Layer 2 of a small transformer language model trained on English Wikipedia (13 layers, counted from 0, width 128).
A neuron's activation on a vector x is SiLU(gate . x) times (in . x), where the dot is the dot product.

Input weights of the MLP neurons that the questions are about. A number n stands for n times 0.007.
n12 gate: -35 9 -17 -11 5 -15 10 -30 -18 -9 -7 5 -24 -2 -8 22 -20 -15 14 3 47 -32 -9 -38 -7 -3 53 -33 43 -22 15 -14 33 -13 -2 6 9 13 -3 18 24 2 -69 5 45 22 18 22 -80 -5 -10 -16 25 14 -13 -14 9 -47 29 0 -25 37 19 -50 15 -6 1 -38 -58 -11 -20 -8 -35 18 21 -46 16 6 -10 -35 -16 14 26 -28 10 20 19 -2 12 2 6 23 11 -42 -18 -38 -94 -12 13 -31 24 11 19 23 -19 27 -18 -55 -38 28 2 -26 6 -26 20 29 4 -6 9 -5 25 15 15 -12 1 23 -21 -8
n35 gate: -8 60 9 37 23 -11 16 28 20 13 15 -68 -20 29 51 -42 35 2 22 28 -86 -30 -32 26 -8 -2 13 -15 -32 29 -30 12 -35 -7 -10 26 12 -29 7 26 -1 -23 -11 22 12 20 -6 -33 -9 -14 -50 -33 24 -24 -2 -44 -18 -11 -29 -10 30 -2 27 -12 -28 -36 -44 -37 9 22 1 -24 -33 43 21 37 12 -9 29 -4 21 -24 19 23 -6 18 -7 -28 -6 26 57 4 2 -12 36 -18 -33 22 -2 17 30 18 38 40 19 30 -38 42 -26 -17 15 35 5 36 -13 2 -22 59 -4 28 -21 -1 23 -21 57 -11 -35 -1
n192 gate: 11 33 -4 -23 -6 31 -18 -17 32 -23 -23 11 -86 8 32 42 -19 43 -8 -6 -34 31 -1 6 -10 13 -14 -26 -35 -3 -58 -6 -27 11 11 17 -7 7 17 17 16 21 -10 -19 20 1 -21 14 -26 4 17 -6 -8 20 17 -13 16 22 64 1 37 26 -40 41 6 17 22 32 17 23 8 -3 -43 32 50 0 25 -18 22 19 -41 -6 4 -12 30 -12 12 35 -6 28 -2 1 13 -34 -70 -11 -41 -2 35 -26 -43 49 12 -27 19 -44 -84 -41 28 -22 17 6 -5 -11 32 -4 25 24 -15 -6 -3 28 -37 -42 51 0 23 9
n250 gate: -22 1 33 29 17 -2 13 -17 22 4 52 15 -31 8 -17 7 -24 -64 4 28 4 27 -34 -7 12 -23 11 -59 -18 -22 15 14 -56 11 -32 37 44 12 2 -10 10 -34 -8 -2 -26 -21 -9 -31 25 2 18 22 13 35 3 -5 -23 -20 2 -6 -14 25 74 2 45 23 -22 -37 -44 -6 -32 11 24 41 -6 21 -24 30 -25 20 46 -29 15 -2 -26 -12 -4 18 -30 62 -15 19 -39 25 -17 7 -32 -3 -32 8 -24 2 -6 31 -36 34 -20 11 -12 -31 13 -30 57 -2 24 3 -40 6 -18 -11 -10 14 -20 -21 4 67 -62 -19
n251 gate: -44 -5 8 2 -42 56 15 20 -13 13 39 -2 19 -20 -8 38 -9 -8 -15 -10 14 -15 -26 38 4 -23 -12 8 21 17 -21 -19 -8 -18 57 15 -25 -26 -28 -3 12 26 10 27 -11 -27 -6 -28 23 3 -37 -32 -3 -4 40 6 8 -13 -21 -25 -35 -16 -11 41 -12 -9 -9 -17 -35 -7 28 29 5 -17 -29 31 -22 -10 -19 22 27 -23 -17 1 9 27 -49 -13 28 3 -1 32 -32 22 32 -28 32 63 9 7 42 30 12 39 -45 -12 7 -3 -31 37 -3 12 -41 -12 -8 -65 -45 15 -11 4 27 -30 -13 -21 -71 -12 -17 34
n259 gate: 24 -2 -18 14 13 -36 5 48 13 13 3 2 -33 1 -29 12 19 -2 17 34 -12 -4 -13 83 3 35 -20 13 -9 -33 -5 6 -50 -19 -32 0 8 -2 -22 6 55 1 -14 48 -28 -24 -38 5 -11 36 16 -2 -3 -17 -54 47 -30 10 26 -26 -36 11 51 -12 17 -51 -49 15 -30 8 -7 36 6 -27 -24 54 18 -2 30 25 -35 9 -10 23 -4 -63 5 -16 -34 -32 13 6 -20 37 -17 -4 -3 9 28 -8 64 13 40 -21 -19 -25 7 29 34 -76 -12 2 45 45 -20 -35 5 19 -27 17 -9 46 10 5 32 -22 -12 10
n267 gate: -14 -55 70 -8 -5 11 -4 -14 -11 -8 39 0 5 11 45 -36 -49 16 10 -58 56 -43 24 6 9 -24 2 4 33 -26 35 4 20 38 4 -17 -24 24 -2 -2 17 -7 -5 -22 -22 23 -10 21 -44 48 -7 -17 17 17 -32 -13 8 13 -10 26 -57 27 -18 6 40 16 56 35 10 -12 28 2 9 -62 -6 -1 27 19 25 -31 10 6 -21 2 1 47 20 -2 16 -31 18 73 28 17 -2 9 1 3 3 13 -35 5 9 22 -10 17 19 -4 -39 6 -43 -27 26 -29 2 -7 -22 15 -65 17 -75 -13 -26 -2 10 23 -14 8
n279 gate: -48 -28 2 11 3 -22 21 -5 40 -3 1 -45 -24 26 -18 5 78 20 24 -26 -3 0 38 23 -24 -5 52 57 -65 7 -30 -5 28 -12 28 5 -9 10 11 40 -10 8 -29 16 22 -14 -2 17 10 -10 -9 -13 -14 -19 10 18 -17 -9 -12 40 0 42 44 -2 -33 -6 16 -48 24 12 -43 -15 -31 2 10 -16 41 -1 -2 12 -49 2 41 40 33 -14 -36 6 29 -49 23 -40 -16 6 29 -10 18 8 -25 -6 -13 -38 29 21 -15 23 -13 -12 50 -26 19 -51 -5 -37 -23 -14 10 -53 18 -10 33 18 17 -13 -1 38 25 7
n283 gate: -10 7 12 7 1 -32 36 -2 20 -6 -13 -9 -18 -12 2 25 -36 52 -50 8 -33 -15 5 -64 9 -41 80 -2 -8 8 17 -20 -12 -10 22 -15 -26 26 -10 -16 -6 -13 -20 -2 -6 40 -16 22 -28 22 0 14 -9 -27 23 -14 5 -73 11 12 0 -80 26 44 -2 30 16 6 -3 15 -41 14 -2 -27 -6 12 28 15 47 7 -10 -32 13 -5 18 12 -17 4 10 13 17 -22 -22 -12 -4 -6 -6 15 2 36 32 -2 -8 8 20 -29 -1 -51 53 13 -21 20 -21 6 -2 34 38 -24 -10 17 -29 -15 32 22 2 2 36 -42
n299 gate: 27 51 -32 9 43 -13 -41 -8 1 66 -34 -17 1 42 -17 13 -13 -2 20 46 -23 -20 27 -41 -35 -22 -15 -29 -91 26 -9 43 33 21 42 10 16 -14 -8 -51 -4 11 18 5 -10 -7 -36 -19 -18 -8 23 4 -2 -65 34 -20 -5 8 0 56 26 -18 65 21 3 23 -51 -29 60 -17 4 -40 4 -3 1 14 -24 5 27 -4 29 25 53 -27 -31 -30 -21 -3 50 -27 36 3 4 -19 0 -23 15 3 9 33 38 19 24 -13 -48 15 -17 -20 76 8 29 19 -10 -9 -23 -13 32 37 9 -29 9 -17 23 22 3 12 6 -27
n303 gate: 21 25 -9 -10 -23 -12 -19 29 26 16 15 -48 -24 9 2 59 9 -15 11 -33 44 -19 -13 -2 3 -20 10 1 31 16 33 81 -18 31 -30 -9 -8 47 -5 45 1 -32 9 -8 41 29 -5 14 -21 2 21 21 -10 -37 -6 49 -16 -32 -1 23 20 13 -24 18 -12 18 55 -31 26 1 25 -34 -10 -5 -27 -41 -7 4 -46 -16 13 -31 19 -30 15 27 -23 16 -37 -16 2 -69 -17 2 10 28 3 -12 21 -10 -22 3 63 -35 -14 -3 66 12 -68 2 5 -23 27 13 -24 -3 9 -15 32 -2 27 -2 2 13 10 -9 -20 -18
n12 in: 57 -18 -7 3 11 8 -9 9 13 20 -9 66 13 -20 68 47 28 8 -25 26 -55 12 53 2 -7 -17 -12 -21 -41 16 28 -39 -33 -10 45 -25 -3 57 42 2 3 -14 -25 27 -21 4 -3 -1 -58 6 -15 38 13 4 11 -4 -19 26 1 -5 9 -5 -1 39 -21 -32 -5 -24 -14 -22 -37 -40 -16 19 8 -2 -3 13 -27 -42 19 14 23 -14 -27 -15 13 3 35 -9 5 6 5 -20 39 -20 -66 30 31 22 -1 -11 -42 14 35 4 -2 15 3 45 3 -17 -13 -8 18 28 -42 5 50 -13 -34 26 -11 16 -23 -7 -25 -30
n35 in: -17 9 -30 41 -7 2 19 -56 -30 -14 -3 -27 28 10 -49 29 -16 43 21 6 27 19 -1 -31 10 -1 19 -69 2 5 20 2 19 19 -1 -20 14 5 -45 7 -24 -13 32 45 14 -3 20 24 -46 -35 43 -6 -2 15 43 53 -4 -54 -49 23 -2 23 30 -19 -8 20 -11 4 -14 39 -19 -15 -10 -5 -9 18 33 -13 2 -33 24 75 0 -26 11 55 34 -9 -9 37 -19 28 -13 -1 8 -26 -6 -56 -17 -15 42 3 -5 27 5 -9 23 -23 -9 -21 -23 14 -29 27 -17 -36 27 11 44 -20 -2 15 9 10 -9 -5 27 5
n192 in: 47 12 -13 5 -3 -16 10 -22 5 10 -21 -37 -8 4 -35 -16 23 -12 28 9 9 -18 62 -2 20 -33 -27 53 -15 -4 26 6 38 6 -37 -33 4 43 18 -8 24 -5 29 66 27 -14 34 8 -14 3 23 35 25 -35 46 -10 -34 44 -56 7 -21 -15 7 -18 23 10 43 13 -9 5 -15 33 46 -65 -26 -1 -2 -21 -9 30 -9 -2 1 19 -8 -6 -21 27 43 5 -12 65 -3 -1 -9 -52 44 19 -7 -4 4 11 -3 -26 54 -41 43 30 8 -28 11 -9 -18 15 27 -21 8 49 -13 -12 22 21 -21 31 37 -2 -3 -6
n250 in: -23 -31 2 -8 20 -6 -7 -7 21 7 29 -47 -61 -32 -12 -5 -4 -70 -44 3 -25 -9 -33 -18 5 16 34 -6 49 50 -30 8 -17 -16 -52 -42 41 18 -11 -2 0 -11 -7 -25 22 -11 86 1 23 -30 -10 -18 -5 30 24 19 10 -35 19 -16 -8 -35 -41 -38 20 -37 -47 40 -2 13 -2 26 15 -21 -27 -45 1 2 16 6 1 16 40 11 -17 -42 -24 5 -39 33 -25 -36 18 -35 -1 -14 -55 -4 -26 38 -1 23 19 33 -6 -9 -15 6 -2 7 33 6 74 -34 12 19 12 -2 -2 -32 -6 2 3 -10 8 25 10 -2
n251 in: -78 5 -40 4 -33 15 32 -6 6 51 -2 -11 16 12 8 -18 29 1 15 11 48 -22 19 -31 6 16 -9 -28 -50 26 43 -12 -39 4 46 -45 -47 11 2 28 17 18 -11 -2 -6 -20 32 -41 -16 16 7 -10 -24 2 19 20 -16 -4 15 26 -5 -17 -33 12 17 7 19 7 -21 -5 31 -24 22 -9 -29 48 2 -12 18 13 -31 36 -36 -22 26 11 -27 40 14 -13 -40 0 -36 22 13 -42 5 -17 -79 39 -18 -10 18 10 31 10 -22 -27 -10 31 14 4 4 2 54 -2 -12 0 -28 15 2 5 18 7 41 -24 -4 58
n259 in: 27 -36 -17 20 -6 -13 -34 -15 43 16 8 4 -13 -10 -22 16 -10 1 76 1 -62 5 -5 2 -51 -20 8 24 -14 -27 22 7 -30 -8 -13 -20 49 -40 -5 14 30 13 -43 5 32 -41 11 26 -2 -18 36 -21 -1 10 -26 22 -21 -14 -8 4 21 8 -11 -47 26 21 -25 9 36 -18 -36 24 -24 -21 -17 -29 -27 13 -19 -1 19 -46 -8 -27 -7 -21 -36 44 -2 45 -55 48 6 -75 34 -11 31 -3 -27 11 -36 7 10 1 39 31 -5 -35 -30 18 -8 -6 -10 18 29 -27 16 2 9 -20 27 -21 -6 -10 -46 9 22 -21
n267 in: -6 -10 4 -10 -3 10 -4 31 -14 6 10 11 -23 7 10 40 -2 -39 48 -21 -23 11 22 -44 10 -30 -22 12 -26 -9 -38 19 -11 -4 12 -18 37 -13 -58 10 -8 -9 16 8 -43 -19 -34 23 -9 4 -63 -30 -57 -44 -36 -5 14 -18 -8 29 -5 -11 -1 -52 -25 -24 -30 -12 -4 4 13 -2 -17 5 -7 -31 -33 53 2 -14 11 34 14 -17 25 24 -36 -11 22 20 6 -35 -35 52 -15 21 -5 -78 21 -38 6 -65 -29 -31 37 12 55 16 -2 -20 4 -24 2 -4 -2 -9 -37 32 4 8 -7 29 -35 -12 -21 -38 -10 -16
n279 in: -43 20 -3 13 -3 -8 2 -8 -15 52 -39 2 10 -44 -50 -7 13 -10 33 40 -33 -34 17 80 -15 -4 43 -32 -41 43 6 -3 -18 10 21 52 -37 -13 34 -38 -44 -13 -1 33 2 27 -49 46 56 -23 40 -32 9 -10 20 -12 -37 -35 -35 20 -31 4 2 -46 18 -9 0 23 0 19 12 -5 -4 12 -15 -10 26 26 -12 7 -14 29 3 36 7 7 13 7 -2 1 28 9 -32 15 -66 2 13 -21 11 39 12 9 31 53 11 -10 10 -44 1 31 -1 53 -44 -1 2 20 42 -57 -12 -22 20 -25 -1 -30 21 49 -13 -41
n283 in: -6 -17 6 1 -1 34 14 -32 27 18 57 -43 -20 4 -12 -9 -8 7 -9 22 -10 -5 4 -4 7 44 -33 -1 27 -9 -24 -19 -1 8 2 16 27 -4 -33 -1 28 -4 49 28 -9 -12 -28 -11 -33 -22 10 -19 -26 -9 -2 -21 35 32 3 -7 -16 -14 -18 49 -32 23 0 -4 42 -32 -15 27 -41 24 -2 -42 25 -1 -4 16 35 -34 -2 39 -32 -20 25 -23 -4 3 -9 -32 14 -18 25 -19 22 18 35 -4 -16 17 9 -14 7 -2 -40 9 10 -36 -8 45 -13 -27 13 -24 -21 -22 31 -31 -1 -48 51 1 -22 -19 41 36
n299 in: 3 -19 35 -67 -24 -7 -42 -32 -10 -17 22 35 -9 32 -36 16 16 3 3 -13 12 -15 13 4 69 -21 -17 -1 -4 -41 -4 11 -9 -14 -6 30 -18 -41 -5 42 39 58 -19 -10 -22 -46 2 8 18 28 -6 8 -7 -2 15 0 -81 17 5 -38 2 -11 26 -40 -59 28 -2 2 -58 33 -6 2 17 2 -31 19 4 25 30 30 49 7 -8 4 -9 -16 -4 -24 -10 -17 -39 12 -19 -10 9 -3 21 15 -39 -51 19 -44 -11 37 5 -32 16 -23 -31 -26 30 -9 -32 22 -12 12 0 -28 1 28 -7 -16 -85 -21 -43 39 -45 -33
n303 in: 15 1 43 -27 -5 -27 12 19 27 -31 27 12 7 46 22 -35 -9 -2 -52 18 30 -7 29 11 -19 -59 -4 -53 1 7 28 22 -34 16 2 -24 -30 -7 -29 48 -64 -10 17 -6 -46 20 12 -2 -41 -18 -22 21 15 16 -14 -3 -21 5 54 19 -45 7 53 8 -23 -2 24 22 12 -67 -14 -26 -24 -27 -19 6 12 -5 -21 22 4 12 -23 2 10 -42 -17 19 -10 -11 11 -13 20 11 -25 -37 -40 21 21 11 -34 -26 47 -11 -50 15 24 -40 -19 21 13 14 -11 6 34 12 9 -20 15 5 -10 15 -1 -18 -19 -33 21 -41

Each question shows a token from some text and the vector x that enters the MLP there. A number n stands for n times 0.021.

"ross": -19 10 -26 10 -10 24 -42 -9 -10 -4 -7 -1 10 9 8 18 5 -4 -3 13 -30 3 6 -24 -7 6 32 30 -18 16 6 -23 -8 -4 4 -34 2 -31 -4 11 18 21 28 0 -34 -21 -15 -27 -13 7 2 -11 -27 1 -8 -13 18 -27 -2 -8 16 -11 -16 -14 -62 21 -17 48 -4 -3 3 8 29 1 -5 24 -15 -9 -12 29 -18 -25 16 -15 4 -12 11 7 19 22 -27 -5 22 11 -33 1 -10 -60 6 -21 -15 5 31 -20 0 -15 39 -27 3 -18 12 12 10 -46 -24 -19 -49 5 0 10 21 -54 11 -30 14 15 34 -7
Which neuron fires most, and how strongly? n12, at about 0.34

" before": 10 -6 6 -26 -27 -5 8 -25 -8 -23 5 9 36 11 14 7 -10 1 22 -19 -29 -5 -8 -21 6 13 21 -67 4 4 3 -25 2 -5 -8 9 25 7 -7 14 -6 18 -12 -43 2 -3 -8 -7 33 -27 40 -9 -34 9 -6 2 9 -5 -11 -5 14 11 -8 -17 -41 23 -3 -13 42 13 7 2 39 -2 -12 13 -11 -15 -19 49 11 -4 8 -16 12 38 -25 18 12 -15 -5 -16 10 7 0 -9 -11 -10 39 -23 -25 13 -45 16 -35 -14 19 -13 -29 14 -24 8 -12 -6 -10 -24 2 9 -1 18 -19 35 2 8 -17 -23 -20 4
Which neuron lights up most? n279

"ke": -28 20 -13 12 28 -17 13 1 13 -5 -27 16 23 11 -17 18 8 -35 -39 -41 1 31 -18 33 5 -7 25 -3 16 5 -8 -49 16 -14 -11 -14 11 -28 -32 9 -25 -4 5 16 -9 7 -17 -20 18 -1 10 30 -45 24 -21 -10 -10 9 15 11 14 9 -36 -3 -21 -23 -24 0 -22 -26 -26 12 14 4 8 -24 -30 6 -34 7 -22 -1 15 -16 -13 1 -18 -9 4 -6 -3 20 29 -15 8 -12 21 -14 -15 21 -4 -18 0 38 30 17 1 -8 34 16 24 9 -2 -10 -19 -16 -29 11 -29 -6 -28 -24 0 -2 16 1 1 13
Which neuron lights up most? n192

"ly": -11 0 19 -1 7 25 -3 -29 -41 20 -17 -22 6 29 11 -6 8 -3 -1 -17 8 3 15 -21 -3 6 8 9 16 3 -7 32 25 -36 36 -9 8 7 -41 -23 -20 -40 24 -39 -5 -4 -13 4 -13 7 17 11 -25 -8 -13 11 21 -14 0 23 -40 -23 -52 -9 -13 18 18 47 14 -30 -4 9 -18 4 16 -18 15 -19 24 36 -24 -27 -1 8 -12 5 -12 10 0 -8 -11 1 20 30 -11 5 -15 -39 7 -24 14 -50 3 0 44 -13 10 18 26 -10 46 44 -6 -13 5 -21 -1 19 -2 19 11 -20 30 -1 -21 -1 12 -6
The three highest activations, in order: n283, n267, n12

" of": 23 -26 -2 -7 -8 2 -18 9 -9 17 -5 -13 23 -9 6 -2 0 -1 -20 -39 14 -4 5 -16 8 -6 15 16 19 30 -1 22 16 -32 -8 -25 52 -16 18 -17 -22 6 -12 0 -5 8 -4 45 5 21 56 -8 -5 -17 0 19 -16 4 8 -32 -3 5 -7 11 17 16 1 12 8 -5 11 -8 10 17 28 6 1 -6 27 42 -7 -1 36 -15 -18 -11 -3 33 37 9 9 -26 37 16 -11 10 37 -20 11 -1 -22 20 -3 5 13 -2 11 16 19 38 -2 -10 7 6 17 -10 0 10 4 27 -6 17 15 -19 -11 -9 -9 -7
Which neuron fires most, and how strongly? n35, at about 0.22

" the": -7 2 -2 -19 -11 -4 4 7 -13 4 -20 25 53 -2 13 6 6 14 15 -30 -8 -10 2 5 -2 1 -12 -16 -6 20 -3 3 20 -7 -6 7 51 -7 -5 -22 -25 25 -15 5 -22 18 6 -18 -1 18 58 -6 6 20 24 -13 5 8 -9 -31 8 -21 3 -31 6 2 -27 -16 28 -11 -13 -1 -18 -19 -13 17 3 -15 23 9 22 -6 -3 15 -15 -8 -16 -7 8 -31 8 -24 10 6 -3 -9 19 -34 0 2 -14 23 17 25 29 7 -7 -8 -2 4 -6 -32 4 1 -24 -2 25 10 -4 0 -4 -1 -4 41 25 -16 6 0
Which two neurons fire most, strongest first? n303, n250

" He": 5 21 6 -23 14 -24 9 2 -10 -11 2 -11 -8 -18 -8 -10 10 -19 -16 -5 -36 -7 -11 -53 -2 7 -9 -14 -3 -9 -3 -22 9 -36 -32 -20 16 36 5 20 19 0 -19 -5 8 33 28 -32 19 -25 11 2 14 46 7 -8 7 21 17 -6 -27 6 -24 -23 22 0 16 -47 -14 20 -24 -6 -1 22 13 -3 -13 16 17 8 11 -3 21 -8 -13 -30 -32 21 -4 5 34 -12 22 28 19 -21 -27 -20 24 -9 5 4 -23 44 -15 32 26 6 -7 -5 20 0 9 -10 -8 -19 -12 2 41 -31 -38 12 -10 2 -44 -2 -23 -6
Which neuron lights up most? n250

"er": -18 5 -22 0 21 18 4 -1 -36 -19 -14 -4 -8 16 0 1 7 15 3 -6 7 0 25 -16 5 -8 13 13 16 -18 8 -15 3 -12 5 -10 27 -14 -5 20 7 4 15 -1 -40 -38 -25 14 -6 10 7 24 25 56 -24 7 36 1 19 -7 24 -3 -43 1 -20 -25 7 -19 -8 20 37 -2 8 13 26 -17 15 -13 -11 -11 25 -12 -5 -8 -50 -13 -8 -11 10 -26 -15 14 29 33 -7 -11 7 -1 -2 -24 -22 -6 42 9 34 -10 55 -2 -10 56 17 16 24 36 11 -3 10 -13 18 18 -11 -19 -27 41 -29 8 -1 4
The three highest activations, in order: n279, n267, n250

" first": 9 11 2 -13 -16 27 14 -16 -24 38 -8 8 38 14 8 -23 15 7 -2 33 16 -50 -14 -38 4 33 -8 9 11 3 -2 17 -18 0 31 -10 14 -19 -4 -15 -26 -13 -28 -4 -14 32 -32 -14 6 35 13 5 -9 0 -36 33 20 -5 -21 1 28 6 -15 -6 -7 31 13 -18 37 -14 9 23 0 -6 19 -4 -17 6 -10 10 7 -16 26 1 -9 -12 -49 18 -5 7 -1 18 -2 28 5 31 0 -43 9 14 -18 -8 -17 17 -19 -28 17 -7 -6 15 14 3 -34 -1 -21 -25 -18 -27 -5 6 -22 6 -5 45 -21 -32 -20 -8
Which neuron lights up most? n250

"ac": 40 -13 -19 0 -20 22 15 -13 -25 -31 6 -31 32 3 27 16 -7 -4 -1 28 5 25 -1 10 -27 -11 -16 0 5 -26 -15 5 4 -42 -23 49 -1 7 6 -4 -21 -22 -9 -6 -12 -38 42 12 -17 -7 -30 -1 -35 8 -6 2 -11 -8 15 19 -8 -3 -22 13 20 -3 27 1 28 0 10 18 5 -18 4 11 -1 -9 -15 -1 -10 -28 -28 -4 -23 -4 -33 21 32 -14 -10 -1 29 30 -39 1 23 -72 7 -3 6 -16 22 -23 34 -12 -4 6 26 22 11 -7 27 16 19 -15 -5 -20 35 11 23 -14 1 12 3 -11 8 5
Which neuron fires most, and how strongly? n299, at about 0.35

" United": -21 10 -11 -12 -7 8 46 -2 -16 -48 -25 7 48 8 13 14 0 -23 25 5 28 -21 -20 -20 3 19 -14 26 8 -9 19 -20 21 -5 -17 -10 42 -3 -22 8 18 27 23 18 -23 -29 5 0 11 20 -9 -22 -11 8 -16 0 -14 3 5 -11 -15 -17 -22 -14 -26 2 18 46 -21 -28 37 8 23 10 30 7 11 23 11 -18 -11 4 -8 -21 -7 14 -40 -11 3 19 -2 5 -5 1 14 -24 -12 19 -2 27 6 35 25 4 -10 -36 30 -21 12 -1 13 34 8 -12 4 -37 14 -14 10 -45 -10 42 -17 -13 19 11 -19 -2
Which neuron fires most, and how strongly? n251, at about 1.6

" disc": 5 12 -24 -42 -5 -3 -6 9 -18 25 25 -20 12 7 36 -6 9 -18 7 15 -33 -2 -37 -11 -8 -4 29 12 -22 -4 -12 22 23 -21 -17 -42 -7 13 -1 -42 -29 -60 8 18 -5 23 13 -7 2 -6 7 10 -2 18 -9 4 1 0 -5 23 6 7 34 5 -11 14 21 -23 35 -26 -28 -25 14 -11 -27 5 9 45 -29 2 34 -17 -13 30 -30 11 -2 -17 3 -16 -25 17 -8 -22 20 -14 16 -27 -7 -27 -17 8 2 11 -11 18 13 -2 17 24 -22 3 22 40 -3 16 16 3 -1 6 -38 13 -9 -12 41 -12 -17 0
Which two neurons fire most, strongest first? n303, n35

" said": -15 28 -5 -9 -2 -4 24 0 -10 -2 6 0 -1 -30 18 7 19 -18 12 -26 -30 -26 -10 -5 -17 20 -4 57 -4 -12 -7 6 14 4 -8 -37 2 6 -18 -5 -15 7 -6 -64 7 -7 0 16 21 -12 20 11 -28 31 20 -49 16 5 15 13 25 7 -18 -8 -5 26 18 -15 43 -29 -8 4 29 -15 1 -9 -1 -19 2 -40 21 -26 -7 55 7 10 21 18 -7 -9 11 0 -27 40 59 -27 -12 1 -8 -16 -22 44 -20 33 -7 19 14 3 -16 23 -20 8 -35 9 12 -10 -3 -24 -25 29 15 26 -20 -20 15 5 -10 3
Which neuron fires most, and how strongly? n299, at about 0.21

" as": -10 -14 9 -11 -17 2 29 26 -25 -20 17 -8 19 -3 28 -6 -4 -20 14 -24 -37 -1 20 33 -9 18 28 2 10 -23 -12 -16 31 -28 -22 7 52 25 -28 -8 -30 18 3 -5 3 -12 -20 -13 -7 -1 34 9 -24 -1 1 14 -12 17 17 18 15 9 -13 -2 -20 16 2 23 -5 -2 -28 -4 -19 17 -2 -15 15 -8 7 42 -29 25 -7 -16 -27 34 14 -4 21 -12 -5 28 -1 5 -18 -34 14 -56 17 -14 17 13 -11 33 -13 -1 3 6 1 -2 -17 16 -19 8 -27 11 6 7 3 13 0 -15 14 46 6 -28 7 1
The three highest activations, in order: n250, n303, n251

"\n": 20 24 5 1 9 -14 16 4 -14 9 -21 17 38 -21 8 -16 13 -3 16 -21 -14 -14 -55 0 8 -4 7 12 9 10 -17 20 -13 -7 28 -28 30 9 30 13 5 -7 7 -5 9 -36 19 1 16 -13 6 -24 13 18 -2 -23 -4 1 50 15 10 -9 -14 -21 -37 32 8 -12 -17 -3 15 32 1 15 20 10 5 -26 -32 -5 10 -17 -9 -65 -14 3 -11 -29 10 -20 0 -25 -10 -4 0 26 9 -36 12 -31 -4 -5 -10 37 -13 1 5 -5 1 22 1 -35 -11 -22 -9 0 -16 8 -31 -7 -37 -25 31 16 -2 -12 -29 -26
Which neuron lights up most? n192

" for": 14 10 8 -22 6 -23 6 13 9 -11 7 18 45 12 19 15 10 -16 5 -19 20 6 46 14 -5 23 13 -11 1 9 -15 -6 -4 -37 -23 -1 72 12 -21 -7 14 15 -10 7 0 -17 -48 21 2 -28 35 -7 -6 9 -5 49 -10 14 -9 -24 23 7 -16 -9 -9 -2 -18 1 34 9 -30 -5 -18 28 -20 -34 13 -7 -1 68 19 -6 15 -18 -14 9 -15 2 30 -17 -11 11 19 4 -10 9 26 -25 9 -20 -26 13 -21 -3 -4 -11 -11 22 -17 -7 -27 -5 -21 16 -8 2 2 1 4 6 -6 40 5 26 -17 -13 -12 4
The three highest activations, in order: n259, n251, n250

" July": -20 29 -8 -8 -12 31 12 9 3 -34 -2 -38 11 -17 8 -24 -3 12 15 28 -17 -7 1 -3 -2 19 14 11 -15 -4 7 -7 -19 -20 -12 15 4 -17 14 9 -6 14 13 -3 -20 1 21 6 9 15 38 2 -13 12 1 24 6 21 6 -25 3 -17 -10 -20 -17 47 29 16 19 22 -6 -12 4 13 40 22 -6 -15 -7 6 -39 -14 17 -26 6 -2 -17 0 -17 13 10 -18 3 -29 33 -31 -31 15 -1 -19 16 13 0 -5 -47 -33 22 -44 -30 37 -24 -5 -24 2 20 3 -7 5 30 6 -3 -6 -31 -21 10 -7 -21 -6
Which neuron lights up most? n267

" by": -7 -13 23 -9 5 9 3 -12 -18 -11 -17 18 32 -28 14 -4 -2 -6 -5 -20 -9 4 16 39 12 34 16 -4 -7 -18 19 -29 5 -6 3 4 63 14 -25 -14 -22 29 -26 8 -11 -7 -6 10 -3 -6 35 13 -11 11 4 14 -25 20 9 -2 -3 0 4 0 -18 32 -10 -4 6 35 0 4 -13 19 16 -13 7 -3 17 46 -26 1 11 -16 -2 2 17 4 35 -27 -24 -9 21 20 13 2 -5 -56 26 -4 -31 5 -15 1 -14 16 6 13 -34 8 -21 9 -6 23 -8 -18 17 37 -14 38 -16 17 8 27 2 -22 -21 16
Which neuron lights up most? n250

"48": 23 -1 -27 -19 -10 -12 9 -15 37 14 -38 -5 53 5 11 4 -1 12 -3 -27 -6 2 10 -4 13 -3 1 8 41 14 10 25 -17 2 -12 -5 38 -40 -38 27 -45 11 5 29 13 18 8 -4 16 -3 -6 25 8 27 -2 5 -28 24 -12 6 4 6 4 -9 0 13 22 33 -19 -11 8 32 19 -30 5 -35 -2 -6 -7 -26 -55 1 6 -27 -3 14 3 17 -9 18 -18 -37 11 4 4 7 -26 47 -27 -5 -9 -8 25 -3 -16 -20 14 -29 1 18 15 -18 -12 2 -3 -7 1 -1 15 4 21 13 -5 -18 12 -23 -2 -18
Which neuron lights up most? n303

",": 23 -14 -9 -6 -10 8 17 2 -22 -25 -15 14 20 -16 -25 5 7 -14 -11 -3 -17 4 -27 7 5 18 16 -6 55 22 -1 -6 2 0 11 13 20 22 2 -36 -13 -22 16 -15 -13 -26 15 24 13 2 74 -12 3 5 -3 22 0 14 -14 -6 19 14 9 -1 -13 4 -6 -25 -15 21 -5 24 -12 15 3 29 -4 19 9 -17 -7 -8 7 -40 -4 9 11 -20 25 -3 19 11 -2 19 -9 -12 -6 9 8 -16 3 7 -8 17 12 6 -7 -7 -19 16 10 12 -11 -1 17 0 9 0 17 -5 -5 -1 -11 -19 1 -16 25 -10
Which two neurons fire most, strongest first? n303, n267

" p": -16 36 8 -31 -13 15 16 7 -13 8 25 -57 40 6 21 10 14 27 -13 -10 -13 8 -9 29 -16 26 -2 -7 9 12 -41 13 -4 -24 3 -1 -49 19 0 -9 2 -17 -17 13 16 21 5 -17 -20 20 12 2 10 6 -1 27 -2 -20 -18 13 14 2 1 -14 -18 -3 -13 -16 32 1 -10 13 49 -10 21 4 29 9 -5 16 30 20 -3 -2 -6 7 39 1 12 -1 -47 9 34 -5 -20 7 8 9 -11 6 7 3 -17 12 40 18 3 0 25 0 21 -5 12 -9 -29 34 1 -22 -6 3 -58 -31 -12 -6 -16 -8 0 12
Which neuron lights up most? n35

" were": -12 13 -6 -18 8 23 11 21 -3 -9 -3 -23 30 7 9 -16 27 1 21 -20 -11 -5 3 -44 13 -26 8 9 22 -10 -32 -11 25 -19 -12 -21 43 12 -7 -7 -19 12 -4 -66 6 -21 6 31 0 13 26 -1 28 25 -20 -9 5 -10 -5 -22 -34 -1 -2 20 -2 22 9 8 16 -14 -5 31 35 19 3 -4 -20 -13 8 25 -21 4 2 -27 13 7 -27 9 -51 -17 12 18 40 17 38 -14 21 -22 3 -8 -5 2 18 13 18 -1 7 17 21 -27 -11 5 -53 3 -7 -6 34 39 24 2 -18 -24 -9 24 1 -4 -2 -3
Which neuron lights up most? n12